Layer 8 of a small transformer language model trained on English Wikipedia (16 layers, counted from 0, width 96).
A neuron's activation on a vector x is squared ReLU(weights . x), where the dot is the dot product.

Input weights of the MLP neurons that the questions are about. A number n stands for (n - 128) times 0.0055.
n0: 65, 77, 107, 154, 99, 125, 96, 145, 125, 122, 136, 119, 166, 124, 87, 118, 182, 142, 145, 167, 172, 126, 116, 132, 88, 149, 139, 81, 141, 109, 153, 182, 110, 89, 154, 54, 155, 80, 143, 104, 150, 118, 124, 94, 67, 122, 154, 76, 100, 67, 97, 103, 93, 118, 184, 124, 95, 141, 111, 119, 182, 129, 147, 181, 98, 110, 159, 173, 142, 136, 133, 38, 177, 113, 131, 141, 149, 172, 136, 167, 164, 152, 115, 115, 97, 171, 212, 116, 88, 168, 111, 101, 174, 134, 104, 127
n37: 101, 142, 80, 100, 149, 135, 110, 193, 62, 127, 112, 164, 132, 151, 62, 159, 125, 138, 156, 109, 104, 131, 150, 73, 156, 161, 128, 95, 155, 88, 120, 125, 126, 139, 129, 133, 158, 78, 185, 151, 91, 50, 7, 85, 104, 71, 107, 112, 104, 171, 145, 118, 123, 180, 94, 92, 96, 101, 135, 165, 127, 114, 159, 141, 167, 135, 71, 61, 176, 114, 123, 171, 124, 149, 134, 159, 191, 77, 91, 164, 132, 116, 140, 138, 115, 110, 164, 94, 87, 169, 89, 148, 114, 86, 93, 112
n241: 118, 125, 132, 124, 203, 214, 153, 161, 124, 114, 180, 161, 111, 127, 86, 43, 118, 112, 60, 83, 170, 75, 174, 133, 154, 149, 122, 72, 127, 144, 130, 146, 159, 119, 148, 73, 106, 204, 121, 206, 110, 144, 125, 167, 208, 164, 130, 116, 97, 112, 122, 174, 86, 33, 107, 115, 102, 116, 156, 124, 117, 107, 90, 160, 73, 202, 190, 76, 82, 158, 57, 87, 203, 108, 97, 142, 106, 171, 134, 136, 200, 144, 127, 135, 154, 65, 106, 168, 148, 66, 147, 209, 224, 53, 125, 142
n287: 111, 160, 214, 155, 101, 186, 112, 65, 197, 86, 152, 129, 123, 99, 148, 136, 198, 142, 131, 127, 83, 142, 185, 79, 116, 212, 157, 117, 117, 205, 124, 139, 125, 156, 79, 125, 115, 156, 138, 144, 180, 142, 167, 101, 100, 188, 75, 100, 125, 131, 65, 91, 114, 110, 149, 137, 123, 96, 120, 99, 78, 107, 83, 145, 141, 137, 159, 103, 175, 125, 130, 96, 121, 100, 120, 163, 71, 149, 130, 107, 163, 108, 54, 63, 105, 87, 85, 82, 169, 99, 125, 108, 189, 119, 182, 187
n317: 69, 168, 74, 137, 176, 131, 119, 109, 149, 148, 90, 110, 154, 103, 89, 136, 131, 189, 121, 132, 143, 91, 139, 130, 146, 177, 88, 179, 86, 167, 120, 205, 141, 188, 111, 119, 166, 138, 82, 178, 122, 120, 157, 173, 162, 91, 57, 96, 137, 107, 45, 132, 119, 160, 177, 101, 72, 195, 196, 198, 137, 104, 87, 145, 139, 178, 120, 84, 106, 93, 182, 77, 94, 133, 134, 102, 72, 118, 75, 128, 125, 136, 110, 147, 128, 135, 158, 84, 178, 114, 78, 184, 157, 165, 121, 93
n339: 70, 146, 202, 82, 202, 116, 88, 148, 107, 96, 126, 127, 141, 164, 130, 99, 136, 89, 139, 178, 163, 95, 56, 145, 171, 168, 152, 72, 74, 108, 90, 113, 137, 186, 82, 103, 95, 148, 175, 144, 196, 149, 66, 140, 159, 94, 166, 109, 142, 157, 94, 95, 84, 156, 112, 128, 111, 189, 152, 146, 93, 132, 139, 145, 108, 137, 171, 126, 66, 111, 77, 198, 108, 82, 121, 179, 155, 145, 100, 152, 174, 143, 158, 114, 149, 123, 101, 154, 178, 206, 106, 98, 146, 124, 152, 135
n340: 150, 136, 102, 67, 71, 205, 149, 151, 121, 145, 131, 172, 161, 207, 112, 145, 115, 99, 120, 77, 155, 114, 155, 129, 52, 121, 126, 77, 111, 152, 88, 168, 82, 174, 140, 160, 93, 143, 129, 161, 104, 84, 63, 102, 83, 159, 169, 90, 188, 103, 80, 100, 117, 131, 110, 172, 162, 75, 144, 93, 101, 138, 99, 152, 147, 182, 133, 125, 86, 143, 203, 80, 83, 96, 120, 153, 116, 80, 62, 108, 141, 198, 152, 136, 67, 147, 112, 54, 131, 114, 152, 134, 77, 134, 131, 73

Each question shows a token from some text and the vector x that enters the MLP there. A number n stands for (n - 128) times 0.032.

"n": 138, 92, 138, 138, 78, 112, 66, 134, 153, 159, 101, 117, 172, 96, 183, 142, 110, 117, 78, 93, 138, 120, 96, 139, 109, 107, 121, 203, 141, 147, 128, 115, 103, 186, 168, 170, 51, 152, 139, 93, 142, 187, 133, 172, 117, 149, 85, 126, 98, 189, 169, 170, 165, 89, 114, 162, 83, 123, 110, 134, 98, 130, 155, 114, 137, 150, 77, 92, 111, 140, 173, 144, 130, 157, 133, 129, 189, 110, 84, 55, 134, 123, 126, 88, 114, 150, 105, 143, 96, 135, 147, 122, 127, 125, 146, 108
The most active neuron and its activation: n340, at about 0.14

"the ": 111, 106, 132, 149, 108, 86, 42, 161, 136, 107, 105, 110, 222, 133, 123, 152, 108, 82, 103, 129, 144, 124, 82, 92, 108, 148, 127, 166, 135, 121, 139, 104, 65, 151, 173, 98, 81, 148, 130, 84, 157, 151, 129, 191, 127, 156, 96, 93, 76, 131, 155, 163, 114, 167, 89, 154, 93, 154, 126, 114, 114, 130, 150, 174, 98, 165, 131, 119, 130, 191, 171, 170, 134, 164, 151, 147, 147, 123, 112, 123, 155, 135, 137, 83, 93, 131, 79, 148, 141, 90, 99, 141, 187, 106, 97, 120
Which three neurons fire most, strongest first? n339, n0, n241

"'": 109, 108, 120, 122, 82, 99, 54, 177, 168, 145, 114, 87, 149, 143, 155, 119, 67, 100, 123, 84, 161, 137, 70, 127, 76, 125, 139, 203, 146, 150, 114, 76, 91, 139, 118, 176, 60, 156, 112, 61, 151, 158, 132, 127, 110, 173, 147, 92, 78, 143, 183, 165, 170, 132, 134, 130, 85, 129, 119, 127, 142, 154, 153, 114, 115, 154, 116, 83, 109, 149, 172, 114, 150, 89, 152, 131, 150, 122, 109, 103, 124, 138, 165, 87, 120, 129, 94, 144, 156, 85, 153, 153, 165, 121, 117, 91
Which neuron lights up most? n340

"c": 129, 99, 130, 124, 95, 80, 69, 136, 137, 144, 105, 131, 134, 105, 120, 114, 68, 102, 81, 101, 126, 130, 67, 173, 123, 121, 105, 204, 111, 136, 134, 98, 79, 134, 186, 139, 97, 162, 113, 129, 148, 153, 152, 212, 123, 139, 98, 133, 61, 141, 204, 173, 138, 130, 128, 125, 105, 100, 109, 154, 135, 161, 174, 106, 123, 136, 82, 60, 95, 139, 161, 96, 155, 134, 135, 132, 165, 107, 94, 108, 116, 114, 144, 71, 146, 131, 125, 121, 168, 60, 157, 151, 142, 152, 125, 114
The most active neuron and its activation: n317, at about 0.57

"a ": 141, 111, 132, 132, 79, 96, 47, 154, 152, 127, 100, 92, 199, 144, 135, 141, 69, 111, 67, 98, 118, 127, 77, 114, 124, 129, 133, 180, 113, 137, 110, 78, 125, 142, 171, 141, 44, 137, 89, 71, 171, 172, 146, 178, 140, 138, 101, 50, 95, 135, 148, 171, 143, 148, 103, 135, 137, 149, 148, 126, 137, 161, 202, 135, 102, 135, 116, 93, 119, 157, 180, 140, 111, 135, 129, 90, 142, 98, 118, 111, 139, 112, 159, 110, 135, 133, 111, 120, 171, 120, 170, 118, 158, 109, 102, 131
The most active neuron and its activation: n339, at about 0.17

"ow": 112, 95, 106, 122, 128, 108, 15, 157, 137, 142, 99, 107, 164, 104, 165, 123, 86, 99, 104, 50, 146, 133, 100, 156, 93, 134, 163, 187, 148, 144, 126, 91, 69, 169, 150, 154, 44, 120, 141, 115, 124, 174, 119, 154, 164, 135, 102, 160, 118, 197, 160, 170, 127, 144, 127, 120, 74, 118, 119, 150, 108, 157, 136, 144, 102, 155, 108, 104, 141, 150, 152, 147, 158, 133, 147, 96, 151, 109, 76, 90, 142, 132, 127, 86, 132, 146, 92, 163, 95, 125, 134, 129, 166, 171, 115, 138
Which neuron lights up most? n339

"to ": 119, 115, 128, 148, 104, 79, 44, 171, 155, 124, 121, 94, 191, 121, 153, 141, 111, 151, 87, 126, 121, 132, 83, 127, 118, 133, 126, 145, 134, 115, 156, 69, 101, 172, 154, 124, 73, 130, 109, 62, 195, 133, 134, 185, 170, 189, 92, 86, 99, 120, 167, 151, 166, 162, 66, 134, 113, 147, 76, 106, 130, 137, 203, 152, 95, 146, 94, 99, 118, 155, 179, 142, 161, 157, 139, 133, 133, 136, 105, 82, 115, 123, 157, 137, 115, 148, 103, 162, 137, 109, 145, 144, 165, 110, 106, 127
Which neuron lights up most? n339

"The ": 110, 103, 151, 147, 106, 116, 45, 173, 137, 151, 102, 106, 214, 122, 153, 168, 88, 86, 97, 132, 134, 134, 100, 84, 87, 156, 102, 167, 144, 111, 140, 96, 71, 153, 162, 122, 73, 163, 108, 83, 163, 143, 149, 181, 160, 167, 100, 77, 75, 149, 151, 166, 141, 134, 86, 148, 92, 149, 105, 119, 120, 130, 157, 147, 104, 157, 110, 105, 144, 203, 162, 161, 117, 153, 152, 141, 134, 115, 119, 116, 164, 141, 145, 89, 86, 136, 85, 146, 146, 97, 127, 138, 179, 119, 122, 127
Which neuron lights up most? n287

"e ": 111, 135, 121, 107, 100, 85, 50, 168, 137, 135, 130, 90, 202, 142, 178, 150, 72, 116, 86, 103, 116, 133, 84, 131, 118, 144, 139, 144, 147, 108, 114, 91, 113, 160, 166, 153, 51, 162, 107, 81, 149, 145, 152, 163, 164, 142, 84, 64, 89, 153, 154, 162, 142, 154, 77, 132, 125, 137, 95, 120, 140, 158, 200, 143, 123, 156, 96, 69, 114, 157, 170, 144, 125, 140, 107, 135, 125, 124, 95, 90, 132, 108, 161, 134, 125, 135, 100, 145, 156, 90, 168, 148, 186, 121, 93, 134
The most active neuron and its activation: n339, at about 0.53